Layer 4 of a small transformer language model trained on English Wikipedia (8 layers, counted from 0, width 128).
A neuron's activation on a vector x is SiLU(gate . x) times (in . x), where the dot is the dot product.
The model reads these tokens: "\"" "D" "are " "to " "D" "re" "am" "\" " "where " "the " "offic" "ial " "them" "e " "song "

The vector x that enters this layer's MLP at each token. A number n stands for n times 0.055.
0 "\"": -8 -2 31 0 -20 2 7 -16 11 31 -16 3 -21 26 -7 -8 1 5 -73 11 36 -18 7 14 -13 -8 19 -23 -16 -16 4 6 2 -23 -32 -40 -3 17 -9 -13 1 -25 11 19 -21 -9 5 -1 5 -38 -8 28 -2 -29 15 -39 -16 -7 -1 -4 -10 -14 0 -13 4 25 0 -3 3 -23 19 -6 -29 -21 31 -14 -8 12 -25 -23 5 2 2 -2 -18 8 -3 -30 19 -41 16 -6 6 -6 -10 8 19 7 3 14 -17 -6 -23 -3 35 15 -16 7 2 -28 -44 -31 -8 -16 -22 -10 -5 0 -30 -7 22 21 -34 14 8 -33 -13 8
1 "D": 6 13 -2 20 10 -17 -2 -8 14 -1 -2 22 -7 12 5 -1 29 -7 -8 -16 12 -4 35 4 -7 20 -11 10 -29 5 10 -18 3 6 5 -2 -11 28 19 13 -7 -25 21 -15 -29 -15 17 -13 28 -13 -25 11 5 -18 0 -19 -6 4 11 -11 -15 -13 10 31 5 2 0 54 7 0 13 11 -23 14 -1 -8 -9 17 7 -4 14 -25 -6 -5 -22 22 -11 15 18 -34 -14 -7 17 -32 -17 12 6 13 9 -18 -10 21 -25 12 27 16 14 -11 23 -24 -19 -17 12 4 -6 -3 1 0 17 -18 12 -5 -17 -9 -6 -21 -9 -9
2 "are ": -11 -1 16 10 -8 11 -3 -28 -6 -13 -4 0 -21 9 -6 -1 6 14 -18 -16 -3 -1 7 14 0 -4 11 2 -4 -4 12 -6 1 1 32 -7 10 2 0 38 21 -14 3 12 -5 -10 2 -8 23 -26 2 -17 0 -1 16 -1 -5 15 -10 3 -11 -23 -26 -29 -1 21 -2 5 8 10 9 -22 -24 -14 59 1 4 14 -12 -8 0 -23 -2 12 -23 25 -13 5 5 -45 3 3 20 -10 -2 23 15 1 9 16 -8 20 19 -6 25 -17 23 -6 -6 -64 8 -11 4 0 9 -3 6 -1 2 -9 24 -16 -26 24 14 -24 -8 0
3 "to ": -1 33 -12 13 0 32 -30 7 -7 -5 4 -9 6 10 19 19 8 2 -1 -1 25 -22 7 -4 4 -26 11 28 -17 2 -3 10 -15 3 -9 1 -6 10 9 24 18 5 -9 4 6 -16 -13 2 -23 -24 16 7 -7 -33 20 15 3 -11 -3 -6 -9 -32 2 -25 -20 25 -25 8 8 13 10 -26 -13 -3 42 -25 -14 -14 -2 -14 16 7 -12 6 -17 2 -6 -30 16 -24 0 2 14 0 4 13 -4 -6 15 0 -20 21 -5 -4 28 -1 -16 7 -3 -64 -15 4 9 -30 -5 1 4 -2 10 -12 -4 -14 6 10 11 -4 -5 10
4 "D": 8 19 -6 12 6 -14 2 -4 10 -1 2 12 -11 6 12 11 28 -9 -20 -16 26 -3 39 4 -9 17 -11 6 -19 11 17 -13 5 18 6 10 -18 32 21 2 -10 -18 19 -16 -22 -1 15 -5 36 -11 -18 14 4 -12 6 -13 3 12 4 -11 3 -7 3 35 0 -2 0 58 14 2 6 9 -14 19 0 -3 -6 6 11 -5 16 -29 -12 -4 -20 13 -2 17 13 -27 -22 -12 16 -33 -15 13 -4 11 4 -22 1 18 -22 7 15 16 12 -11 19 -27 -6 8 21 0 -12 -1 -4 0 23 -22 9 -12 -15 -3 -13 -11 -3 -20
5 "re": -11 3 0 -11 -12 15 -22 -11 10 -28 46 3 -13 16 25 9 9 18 -10 -30 -16 35 -2 -16 -19 -7 -6 21 15 1 8 25 -3 17 -13 -5 -22 6 16 -3 -18 -24 -8 15 7 -13 38 25 25 15 -33 22 -14 -9 7 -12 -20 -21 28 1 6 -5 -12 -14 -12 14 -12 13 -25 4 -21 18 -42 41 32 2 17 -16 -4 -14 -1 8 17 24 13 20 -27 3 4 -46 11 13 -19 -16 -1 36 -10 15 11 -9 38 10 -3 4 8 -27 -11 13 -11 12 14 -5 14 7 -32 0 -12 -2 35 -20 -59 -35 29 10 -13 -23 -1 16
6 "am": -13 -6 -12 0 34 8 -30 12 8 7 13 -27 -7 -21 -4 -15 10 7 -6 -9 45 -6 -11 -13 -60 17 3 -29 0 6 -2 -21 17 41 7 -8 -4 18 -24 30 -45 -17 1 23 -35 -1 22 26 3 -3 9 13 1 16 -12 -36 18 3 -1 13 15 -15 -3 -7 0 10 -21 22 -11 -5 -7 8 5 19 -7 7 7 0 -10 -1 12 27 -19 25 4 22 1 7 -6 -41 -14 19 37 12 -25 25 10 -18 14 -3 17 23 10 39 22 -16 2 -8 1 5 37 -9 -36 -1 -13 13 -29 -4 35 23 -23 12 17 7 18 -13 12 -8
7 "\" ": 24 -10 3 8 7 -7 1 16 4 7 2 -5 -13 -2 8 -5 1 11 -11 -14 19 8 11 12 5 -27 -19 -8 2 12 -12 -28 7 -1 -7 -9 11 -15 -14 -9 28 -9 -10 3 -10 4 1 -21 12 11 -7 6 7 6 11 23 -9 7 3 17 -4 6 -16 23 4 11 -12 -6 13 -13 -18 -7 -10 12 52 -22 23 17 12 -3 -4 11 -1 1 2 -1 13 -3 4 -23 -5 -3 13 -8 5 21 -7 9 16 13 -9 -8 -12 15 12 -2 25 -28 22 -70 -2 -15 8 -17 -21 -28 -6 3 2 2 11 22 3 0 12 1 -2 -15
8 "where ": 13 6 -2 16 -3 5 6 1 10 -3 24 13 -2 -10 33 13 8 3 -3 4 14 6 14 -4 -12 -31 12 13 -2 -3 1 -15 5 -20 -5 -23 21 27 -7 -5 8 -25 -17 -14 -1 -19 -3 15 3 8 -18 11 -5 -24 16 7 -18 -8 -17 0 -26 -24 -9 19 -5 7 0 13 6 14 16 9 -4 -9 54 -27 23 -8 13 -8 3 11 22 -2 -17 33 -3 2 -14 -43 1 -1 -6 -8 -12 -9 -5 15 -7 1 -30 -23 -15 21 11 12 43 -5 -1 -49 -13 -14 -17 -37 14 -13 -6 -1 -18 5 7 20 -19 4 8 11 -5 -15
9 "the ": 8 6 10 16 14 8 -7 0 -5 3 2 -5 13 -6 6 -5 -9 4 4 7 2 3 -10 3 -4 -23 5 5 -7 2 5 -20 9 6 -29 -3 7 -3 1 -9 14 -15 -8 6 1 17 6 6 7 -12 35 5 2 -19 25 2 -24 12 -2 -4 -13 -27 23 -5 9 -12 6 -2 2 8 39 1 -12 5 94 1 -5 1 10 -2 8 -27 -19 10 -17 2 9 0 -6 -26 8 1 -1 0 -23 -4 -2 11 16 -12 7 -24 -9 45 13 2 -10 -11 10 -16 5 -7 4 -14 -23 5 3 -2 4 -9 -19 -3 -15 -2 -2 -15 -3 -31
10 "offic": 28 13 9 2 1 -31 18 -46 1 31 2 0 15 17 -21 -16 24 13 -8 11 20 6 3 15 -7 22 4 15 13 -16 -11 -25 6 18 -10 -26 -14 20 -16 7 34 0 15 12 3 21 9 -26 -25 11 -7 21 -12 -34 3 36 -6 -12 -3 -7 10 -46 -7 -3 8 8 10 24 -16 -18 5 -2 3 1 13 -19 3 7 6 9 13 9 24 4 24 -30 6 -3 5 -4 -30 9 24 -29 -29 28 -8 -22 -35 -6 3 6 -16 -9 14 -21 29 13 9 34 -18 -30 36 -12 26 21 -4 -2 2 -15 13 -6 -17 -14 6 -17 -19 0
11 "ial ": 20 4 4 4 -6 7 3 -19 5 -7 -19 2 14 -7 -5 -11 -3 -3 -14 5 -22 3 -4 19 -1 -20 8 4 -23 -3 0 -3 21 1 -21 5 -3 -16 4 -1 11 15 -4 8 -9 15 21 -21 6 2 49 -4 -4 -12 22 17 -13 0 -16 -2 -14 -25 -13 -7 -7 -2 -6 -5 14 -11 21 11 -8 1 48 0 6 -17 -1 -7 5 -41 -27 6 -12 11 -7 2 -3 -26 -10 -12 -1 -29 -24 -8 -8 10 20 8 19 -4 0 -3 29 -2 -11 -20 7 -70 -3 -18 15 -7 -19 -22 -18 -1 0 14 6 -7 9 12 -6 -10 -6 -14
12 "them": 5 12 3 14 -17 -24 13 0 15 30 17 -5 -2 3 13 -9 -14 -15 -29 24 1 25 -4 -12 -6 13 -32 2 -33 -20 -6 -38 13 9 -6 -26 12 12 -19 -2 44 -40 -20 0 -4 11 3 -4 -21 13 24 11 0 -17 -14 22 -21 15 -6 -7 27 -14 -39 -4 20 11 12 17 4 -5 3 -18 26 -1 -4 -27 -24 8 -9 28 17 3 23 16 -18 42 9 -7 -6 -24 0 -9 22 -15 7 -4 10 -25 -10 -21 -12 -12 20 -15 30 -15 12 27 -14 -18 -4 0 6 -17 14 32 -16 -12 -34 1 23 -11 5 -15 -1 -58 -17 -6
13 "e ": 21 -1 14 -3 14 -1 12 -2 2 -10 -12 -4 15 8 -8 -9 3 4 -6 -1 -10 2 2 -2 6 -42 22 6 -8 5 -2 -13 8 4 9 -6 16 0 -5 -5 33 -2 1 -14 9 -13 9 -7 17 -12 20 -10 -3 5 26 2 -10 -19 8 4 -6 -20 -16 -19 -8 17 -18 -13 2 6 7 3 -1 5 38 3 5 -4 2 -3 15 -25 4 12 -10 -4 2 -8 -4 -17 -14 5 3 -16 -5 7 6 -3 9 13 -1 -3 4 16 30 -13 20 -25 16 -80 13 3 15 -8 0 -5 -3 -1 -13 3 23 5 5 16 9 -16 -1 -2
14 "song ": 19 -7 8 -10 3 -10 2 0 -21 3 -14 -12 7 21 -1 2 19 -2 -15 2 5 -2 1 17 0 -16 20 -4 -19 6 2 -42 10 -4 -11 -14 19 16 -11 8 33 -13 -4 4 -6 -1 8 -19 18 3 14 -4 2 -2 43 24 -24 13 -1 4 1 -5 2 23 -5 24 -14 -19 -15 -7 -5 -4 -14 5 50 -9 11 2 -3 -8 2 1 17 23 -14 1 0 16 -12 -40 -8 -9 8 -16 0 7 -7 1 18 6 -3 -16 20 10 30 -4 20 -20 28 -64 -8 3 6 -14 -38 -20 8 -2 -16 23 20 5 16 -4 -9 -23 -7 -39

Each question shows the input weights of one neuron of the MLP. A number n stands for n times 0.0031.

n7 gate: 3 33 -25 -15 11 21 -31 24 -8 37 -1 -16 20 -15 -12 -12 13 14 2 -26 17 -11 0 -6 -24 1 17 -3 3 4 -9 34 21 4 -52 -2 5 -18 -8 2 2 -2 -1 1 19 9 27 -12 7 17 -9 17 1 -14 -6 -4 -25 -17 -2 -32 -5 -12 2 -13 -29 -35 -1 -20 -43 -25 46 -11 -2 1 -13 -24 24 5 0 -8 -2 10 15 -10 -24 -37 -34 -23 -13 25 6 21 -6 -19 -40 -12 26 -2 -9 -11 16 -17 -23 -14 25 27 23 -20 -6 -5 16 -26 -31 8 -5 18 -10 34 34 -3 30 17 0 19 -5 -8 -28 20
n7 in: 31 21 0 -5 -2 -1 11 -5 -5 -13 -5 35 -8 -34 -7 -16 -19 3 -17 -3 7 -1 17 -1 -15 11 -9 2 8 9 -30 4 12 -20 -25 -19 19 14 -15 -10 6 13 13 26 30 5 7 -9 4 25 3 -10 10 -7 26 16 -10 -31 -30 -10 7 -7 2 -20 -11 -29 -5 -15 4 -7 2 -1 -29 -12 -18 -14 0 -9 23 -2 18 -6 32 -17 -32 28 -51 -19 -13 25 11 -11 -20 -17 -53 -25 -23 -9 -14 -28 29 -29 -14 -27 -27 17 -4 -7 18 14 -5 0 1 43 2 11 12 -23 51 -2 13 -10 -1 19 -11 -14 -14 24
It fires most on token 10 "offic"

n111 gate: 24 32 19 43 19 15 -12 -12 35 3 -1 -12 -21 25 9 -4 16 -14 10 -5 22 42 -25 0 -19 -37 -7 17 -8 -3 41 -32 19 -6 -12 1 -6 1 -19 -14 -12 -17 5 1 13 18 -32 -35 -10 -3 4 6 -24 -6 -5 -31 -2 3 -26 -26 -9 1 1 28 -20 20 2 18 9 -29 14 -25 -38 4 -5 14 -7 11 22 2 34 -9 18 -21 1 -5 -33 -28 -30 29 2 -29 -1 -3 -10 -29 -12 18 2 -29 -19 12 -14 -11 -23 5 -12 -6 27 0 10 -9 -10 -15 -24 25 23 6 42 -2 -26 18 20 -5 36 7 9 -27
n111 in: -16 9 -14 -35 -21 46 13 16 -27 -20 -10 15 28 5 -10 -25 -27 -11 -3 9 1 2 -38 -7 2 5 -13 -7 -17 -10 -6 10 0 25 -20 16 9 3 4 -24 18 4 -1 -5 15 -40 2 15 23 -37 -4 -19 -20 -8 -23 -17 -1 18 14 11 -23 -22 9 23 19 10 -17 34 -3 -22 -21 23 -8 42 8 -18 23 -11 31 13 -10 28 -36 23 -8 7 -2 -4 16 8 31 -15 -17 2 -19 -23 -20 -8 30 -18 18 -20 -39 -8 8 29 44 16 7 -9 -7 24 19 4 12 -11 -5 -2 9 3 3 39 8 17 -34 9 31 8
On which token does it fire most, and how strongly? 4 "D", at about 0.29

n186 gate: -11 -15 -24 -7 -15 0 2 -1 -7 -20 17 1 3 -6 -18 -4 -1 5 -28 17 22 -18 -15 30 -5 -17 -18 10 12 -34 -5 -10 -7 -5 -8 -23 6 12 5 -13 15 -14 -40 3 5 -8 6 5 -10 1 -16 -22 23 10 7 -9 2 -32 31 -16 -26 -15 13 -25 49 16 22 -1 19 18 -5 -16 -2 -11 2 -28 -14 -18 -12 -22 -4 -7 -12 50 -7 -7 -42 7 -19 7 26 35 -21 -25 -4 11 9 -33 -9 -5 -14 3 -2 -29 -1 18 3 -15 -24 -1 -21 8 -31 8 -37 -21 -14 -15 12 37 30 3 22 -12 0 -5 -27 -10
n186 in: 26 40 9 14 -20 -5 -28 5 27 22 -9 -25 -2 2 21 30 -6 -5 5 -11 -13 -12 -11 -7 -5 12 -17 5 -10 16 30 41 -4 -10 22 2 1 12 0 19 -16 29 10 21 -47 -30 -11 10 19 -3 14 12 -4 11 22 15 11 -38 14 32 26 4 17 0 -12 34 7 -6 -24 -10 22 4 25 18 25 -7 12 4 24 -12 25 0 21 11 5 9 1 -2 -3 25 -3 8 22 11 11 5 9 9 18 -1 7 4 -14 -11 5 -11 -10 27 -9 -20 -37 -7 11 -18 -9 5 -18 2 -1 14 13 -24 0 5 -1 29 16 -23
On which two tokens does it fire most, strongest first? 3 "to ", 0 "\""

n144 gate: 1 -16 2 -19 1 -7 -14 -4 -23 8 32 13 -8 15 32 -9 18 -20 5 -34 -9 12 -3 31 13 -11 -10 -17 15 12 13 3 -37 -20 24 24 49 8 -20 7 -44 -8 -42 33 -22 -53 -5 0 -40 -1 2 -46 9 7 -17 -20 -7 -7 -8 -17 -20 -20 -17 11 -1 8 40 -18 46 20 3 -7 -13 1 2 -9 52 34 -16 12 -7 10 -29 8 31 20 -20 31 4 -7 -22 1 -55 -20 31 -16 31 11 44 14 20 36 -54 -26 -23 38 15 7 -3 -14 3 3 3 -1 -16 -2 11 -1 -13 1 5 -17 -9 10 20 4 -9 22
n144 in: -29 1 -2 -18 7 35 55 -10 -18 1 -25 -8 -9 -7 -8 -1 34 -10 6 -17 -11 1 -1 44 23 16 -8 -6 -10 17 10 33 -11 13 -26 -13 -4 -14 6 -14 -14 -18 8 -21 30 -14 -5 -2 -50 -24 27 -9 27 1 13 -12 23 -8 4 -12 1 -6 -18 -1 -39 1 22 -6 29 -13 19 14 -8 22 1 14 -14 6 29 -24 -21 -22 1 -6 1 -6 -22 5 4 -21 -40 -16 5 -21 -6 0 40 6 -2 -9 9 -33 -37 -17 -11 6 -9 1 43 14 6 -4 19 -12 34 19 43 24 0 64 -4 -21 -1 -1 0 -12 33 24
On which two tokens does it fire most, strongest first? 12 "them", 6 "am"

n83 gate: 9 -4 11 -15 -5 -9 47 -9 -15 9 -49 -6 4 32 7 -11 -36 4 -34 13 -28 -13 -12 5 31 21 0 -41 -4 24 21 -13 1 -28 -19 49 -15 -16 -15 19 42 -39 -15 14 -10 -30 21 11 -7 -35 -39 10 9 -24 17 8 -26 -43 6 8 -9 -27 46 2 28 12 23 -8 9 -25 24 -11 -19 15 -6 12 -1 45 -17 22 -9 12 11 1 27 -5 -16 -1 8 -15 9 20 20 -44 7 3 41 -16 9 5 -1 -8 1 14 -49 -3 12 -5 9 -9 -43 12 17 16 0 -5 -32 -9 -25 14 10 13 -14 -2 8 -33 10 32
n83 in: -6 23 -16 -16 26 3 -19 7 -27 33 -19 -3 15 7 5 -18 -12 -14 -3 24 9 4 -11 -49 -12 7 19 9 -2 -9 -8 20 7 -17 9 4 25 -7 15 -1 12 46 -1 -33 -24 -20 -1 10 -31 -37 24 15 21 -20 -12 -35 -12 18 -11 8 -15 -6 -3 -48 -9 -26 16 22 -20 -22 -9 -2 12 -14 7 -9 20 16 -30 22 -2 -18 15 10 -29 15 13 15 0 41 53 24 16 11 -33 5 -11 11 3 4 13 -44 18 19 31 37 6 7 -29 -12 9 -5 -19 24 -1 12 7 -13 13 13 -8 -10 24 -7 14 3 -45 7
It fires most on token 0 "\""

n173 gate: -16 -16 -39 -9 19 19 5 2 13 6 5 33 11 23 -9 30 28 -5 -23 -2 -3 26 -1 -22 3 2 -7 -14 -7 -6 -23 11 19 -18 -4 -16 1 -5 8 1 0 31 -20 34 -11 13 -4 -9 -4 -24 1 -21 -39 -15 19 24 16 -17 10 23 -29 24 -5 -5 27 40 21 -22 -26 -25 16 -24 -2 -3 13 -13 -6 -14 -9 -7 13 -9 -15 -18 -18 31 12 -37 7 -9 18 5 5 2 -35 -21 19 -16 -15 -2 -53 9 -25 -16 7 16 4 26 18 -14 11 -10 30 -16 -9 14 25 26 -2 15 -10 -35 26 23 -28 5 -4 -31
n173 in: 12 -6 7 -12 0 -21 22 15 25 19 -5 -2 32 28 17 -17 2 -25 13 -26 7 -13 -24 -4 1 -2 27 14 13 -8 -4 -8 40 -1 15 13 -24 24 10 22 9 8 -17 12 16 -18 -30 -17 22 -7 1 -15 39 31 27 5 2 10 3 1 4 -29 -22 -37 5 -5 25 -27 -6 18 -22 -23 -4 -8 -10 9 -12 1 -15 -16 5 -29 14 13 40 -11 1 15 -8 -32 -11 13 2 0 -15 3 -13 -5 13 33 -5 4 1 -12 1 -44 17 -28 30 -6 -10 -9 16 30 -17 -8 -11 9 12 6 -18 -21 20 -17 -9 11 -6 -18
It fires most on token 14 "song "

n90 gate: 14 34 14 25 -20 -2 -28 -10 21 -10 2 -19 4 43 4 -27 15 -19 -14 -8 11 20 14 -2 -2 34 2 -18 19 -14 35 -21 -26 -1 47 3 22 3 -43 -6 1 21 -10 -5 1 -20 8 39 -1 -20 -1 8 -20 25 -6 -19 23 -2 -18 -4 7 15 29 20 27 20 18 -10 20 13 -49 6 -11 -18 -37 -7 -10 1 -8 -25 7 6 9 -9 -13 -12 14 29 0 18 -20 1 -31 3 -21 4 13 -11 28 5 16 9 18 -35 -3 14 -2 2 -10 -20 -10 14 -11 3 -14 11 -12 -8 -21 11 13 -25 -2 3 -11 2 2 -12
n90 in: 4 19 0 13 8 2 -19 6 28 4 12 -26 13 16 -5 -1 21 -14 -6 4 29 14 -10 -23 4 -2 15 -7 1 17 4 -23 7 6 40 -2 3 31 -21 -37 -13 -1 13 -18 2 -1 0 9 17 -18 22 44 -15 -19 -10 11 6 4 -20 -29 -5 3 -11 10 5 30 4 -5 -12 23 -21 12 -8 0 -13 -10 -7 8 -18 -3 5 18 10 -24 14 -32 18 34 -21 -14 -6 8 24 7 -18 -2 4 3 13 -21 17 -1 -1 -29 8 5 10 -6 6 -17 -16 18 30 -16 2 -21 -11 7 1 -10 -10 9 15 -5 -19 -7 0 -12
It fires most on token 4 "D"

n43 gate: 4 -16 -14 19 -32 -15 -19 -28 -56 4 1 -9 -22 -21 -4 -11 -1 23 19 -6 -14 17 -29 4 13 5 6 -4 2 23 -7 -29 -8 13 19 14 1 -29 11 8 -2 12 -14 4 -39 -18 27 7 -7 29 -11 -4 8 27 22 9 39 -12 4 26 4 -12 35 -12 42 -17 42 -17 -8 -5 -5 -11 24 -33 12 -1 1 -27 8 5 -1 -28 35 -12 -21 -25 -7 29 3 17 -7 0 34 -4 -14 -7 8 6 6 -23 7 13 2 16 -66 -31 9 -6 13 36 -57 34 -10 -15 33 33 7 19 15 25 30 -18 -15 15 9 -11 -12 -13
n43 in: 15 -5 5 10 7 25 8 12 13 -15 5 27 8 8 -2 2 3 -39 -30 6 -15 -4 5 20 8 -11 -7 -16 16 -15 16 11 -26 -20 -22 -30 12 -3 -19 -1 -6 13 1 6 43 -3 -14 -1 26 -6 -14 13 -11 -16 -29 -9 -15 3 -32 -34 -32 27 -26 42 -20 -10 3 7 22 -6 -20 5 -18 32 -24 11 16 32 8 21 -17 2 -9 -19 -12 25 -7 -30 -9 -2 37 -22 3 8 15 42 -7 -8 -11 -5 -7 -22 25 -7 23 4 -18 -15 -21 -14 25 -6 28 -9 -19 -9 3 -26 -3 -1 -30 20 -10 -23 18 33 -17 0
It fires most on token 6 "am"

n227 gate: 8 -15 -8 -25 -30 50 -12 1 13 30 -35 -15 13 -9 14 -25 -27 65 2 -19 -35 6 -18 11 28 32 26 21 42 5 -4 -2 9 -20 -24 7 15 25 -13 32 20 8 -38 7 -6 -13 -4 -21 -44 -35 25 -29 17 14 19 5 -24 -32 -6 -4 24 1 33 -7 30 -14 -12 -18 25 4 0 -44 23 42 -2 15 -2 24 18 -36 -12 31 6 18 -12 34 3 19 -2 -1 10 33 -12 0 23 -17 10 25 -26 19 2 6 1 -23 29 0 18 -29 -34 6 5 -20 -24 -21 41 15 -58 -2 -23 35 -34 -12 -4 29 36 27 5 -23
n227 in: -32 -11 -13 24 30 -21 -21 16 21 -13 42 -2 -12 18 1 -8 2 1 2 12 -6 27 17 7 16 8 -17 -4 -8 35 -13 39 21 -23 -4 12 -11 3 52 -25 -7 -48 2 0 20 10 -1 4 2 -20 33 -11 -33 6 -4 -12 62 9 24 10 16 -28 13 4 25 -12 13 -18 -11 14 -29 -23 -16 -23 3 6 24 14 14 -30 -18 -11 34 25 2 24 25 18 6 -27 4 20 20 -8 -10 -5 -1 -2 5 -12 -39 -6 26 20 -1 -15 23 17 16 3 -2 -25 -1 -19 -4 8 17 -5 -19 23 -9 40 21 9 -10 5 -3 32
It fires most on token 8 "where "

n163 gate: -12 18 -13 18 2 24 -16 2 -1 39 5 -38 5 36 -21 -1 -41 -32 6 18 -17 24 -2 10 9 14 -9 -6 2 -2 -3 9 9 0 -42 7 26 -12 32 -30 -19 -31 39 3 13 22 -19 -31 17 -31 9 -1 12 26 -2 -16 -10 13 9 -19 14 10 -8 -4 -1 -9 16 4 -9 -11 -28 5 -13 -35 -21 -16 24 4 14 -12 -6 -13 4 -24 -11 -22 -7 21 6 29 -11 -15 -6 20 -36 -38 10 2 43 -2 25 -5 -23 17 -59 15 24 11 8 7 7 8 17 -25 38 20 29 19 10 9 -7 -7 -1 -15 -28 46 -15 -18
n163 in: -18 6 51 18 -20 23 -12 -17 -15 -14 -1 47 -8 42 25 4 -18 -2 -16 -1 7 7 1 -11 -15 -20 5 2 -10 2 -26 -2 18 -30 -9 -2 22 -11 22 -20 -17 3 6 -2 14 1 21 25 4 -44 -7 -30 3 6 15 10 -17 5 -41 20 31 10 -20 13 5 -5 -25 -13 -20 -2 -12 -1 31 -7 -6 28 -8 -29 12 -23 18 19 4 -54 -36 -23 23 -8 6 19 -21 -21 15 2 -41 -31 -15 -7 16 8 5 12 -6 -8 -6 14 14 13 0 -4 24 -3 15 9 -15 -20 2 -4 38 -16 -26 -9 18 1 9 31 -26 -33
It fires most on token 12 "them"

n221 gate: 1 -33 1 11 15 -24 -5 11 17 -47 12 5 -34 -14 34 18 24 36 -1 5 38 -2 -22 -53 12 7 -1 15 -3 30 -14 7 -20 -36 18 30 16 29 -6 -9 -20 21 13 -2 -10 -23 -44 16 -13 8 7 -2 -13 -4 5 1 -4 -71 -24 -14 35 12 -6 -35 8 4 25 -13 5 -21 -9 -41 -27 -13 24 -1 14 10 -10 13 13 6 13 36 -22 -34 22 -35 -21 1 -14 26 -18 -19 8 15 -32 -7 4 17 -41 4 22 -5 20 10 -1 17 -16 -9 2 -1 2 44 -32 30 7 -43 -23 -29 -18 -8 -19 32 19 8 -12 -29
n221 in: 7 -10 -12 -25 -4 26 -20 -6 -5 17 2 -16 -54 37 22 36 -21 -1 -25 -24 6 -43 -8 -26 -13 11 9 18 57 4 0 -1 -23 11 1 11 15 -5 39 11 20 -8 2 15 -36 -19 26 -24 -18 12 28 2 0 1 26 -1 6 4 -2 18 -1 11 -18 -10 -56 29 7 7 -15 -15 -1 28 13 25 -28 -18 -12 15 3 3 -18 15 -45 28 0 31 -18 8 9 4 21 4 -6 -22 -22 12 -9 24 19 -10 -23 16 16 24 4 17 -17 -15 0 -12 -2 4 16 17 2 23 1 -25 20 23 -13 -1 17 18 27 29 -8 -29
It fires most on token 3 "to "

n206 gate: -30 -3 26 -42 -5 13 0 -38 -3 -22 -2 18 -11 9 -4 -9 -11 42 1 -13 16 -7 11 19 16 13 -8 17 39 -9 -6 13 9 -11 -46 8 -11 9 16 -21 2 26 -17 27 27 21 -7 17 -16 38 7 40 6 5 15 13 -30 1 31 -24 10 -44 19 25 -7 -50 -3 -25 -11 -15 15 -4 -33 7 19 -13 -32 -9 -38 3 -27 2 -11 -3 -12 -12 10 -26 26 20 8 1 -16 25 -3 -23 31 -13 -52 10 -21 -22 -9 -34 -12 35 -19 -20 0 3 5 18 -10 -10 29 -3 20 4 -32 -2 -51 30 -4 -20 -7 4 7 -8
n206 in: -7 7 20 -35 34 -3 -29 -7 17 5 -7 -22 1 13 -33 18 8 -5 -9 6 -15 -1 -4 -25 -4 5 -3 -4 -37 4 -18 -21 -12 20 -1 -3 -23 -5 25 -3 65 -23 3 -26 8 -1 16 -15 23 6 2 9 -23 -1 7 -28 10 29 -13 21 -5 32 15 12 26 14 25 5 -13 7 -12 6 4 -34 -7 -7 -1 -2 35 9 32 0 23 -14 -35 27 -14 -11 1 -6 -1 -33 2 -13 -13 16 -1 15 15 -20 -5 -38 36 16 1 11 -2 8 23 19 -4 3 22 1 -3 15 4 -4 13 -2 37 -22 9 -19 7 6 15 -10
On which token does it fire most, and how strongly? 9 "the ", at about 0.16

n151 gate: -24 11 -6 -3 -11 48 -4 25 -33 -11 8 13 21 -10 -27 -14 -4 -7 12 2 -45 -20 -1 -29 11 8 -10 5 2 -15 -6 -36 12 9 -39 16 34 -11 5 21 3 -47 -9 -10 -19 -38 -9 9 -9 19 -10 -14 -15 4 -14 -31 3 16 -35 -9 20 12 -23 -18 -26 6 0 -19 -10 27 6 37 -39 21 -7 29 -25 0 1 12 -1 9 2 -25 -18 -72 -4 -33 -5 23 -24 -6 -8 8 1 -53 16 11 20 -22 -5 -21 16 -5 4 17 5 22 -3 -1 -10 48 -52 -33 -29 1 2 7 23 11 -8 23 -10 30 -10 -5 -29 9
n151 in: 18 9 -12 -4 8 -22 -11 -36 -20 -45 2 -11 -1 -5 5 3 -9 9 -11 21 2 -19 -35 -2 -3 -17 -23 -4 -5 -6 -2 4 -6 31 -2 8 -4 18 -11 4 -28 -14 23 14 -7 4 -30 -29 -34 35 -3 34 5 24 11 2 22 54 -7 -10 4 -21 13 34 -6 26 -8 12 -25 10 -32 -23 16 18 -1 -40 5 -44 -9 -40 -18 9 14 -32 20 4 -35 -1 18 16 12 -10 27 13 22 6 13 8 -16 -14 25 6 28 -8 23 -22 18 -4 18 11 22 -1 -17 11 -20 -23 10 11 -3 16 4 28 9 26 5 30 22 -19
On which three tokens does it fire most, strongest first? 0 "\"", 1 "D", 2 "are "

n113 gate: -2 2 35 -29 4 10 -17 -55 14 24 -13 34 3 15 15 22 -12 -1 17 -10 25 -17 13 -3 40 18 -30 -27 -5 -27 -10 27 2 2 -38 -5 5 7 9 -4 10 17 -10 26 -14 7 -22 7 -44 11 -24 -36 2 -4 11 9 -1 -8 0 -1 -33 7 10 28 16 -9 14 -23 2 -17 -38 -12 -16 31 17 -26 -12 -34 -12 10 -6 1 -10 10 -9 -3 14 -15 -22 13 -25 15 -1 -10 -21 0 -5 40 -10 -11 -7 -18 -8 -30 10 10 -15 -13 15 17 3 20 -9 -18 6 12 1 23 -14 33 23 -41 4 13 -15 37 8 -24
n113 in: -20 -6 45 -5 -3 -1 4 -5 9 5 6 35 -6 -5 5 -4 -21 -18 35 -37 13 -3 0 3 1 18 13 -39 -14 17 -10 20 6 -14 2 -11 -48 43 24 -2 -18 -2 16 18 -22 4 -3 -4 -5 4 2 -23 9 -1 -25 19 -13 13 -22 -20 -17 10 14 9 -24 -25 21 6 -1 11 -4 20 2 8 16 0 9 -33 -21 -17 -26 16 -20 -2 5 12 3 -16 8 -9 -40 -9 16 -29 -23 22 1 28 -20 15 -6 19 6 8 20 8 15 -2 48 -16 -10 -21 -21 -7 21 -8 8 33 -8 31 0 -2 13 4 -12 2 -3 -6
On which token does it fire most, and how strongly? 12 "them", at about 0.14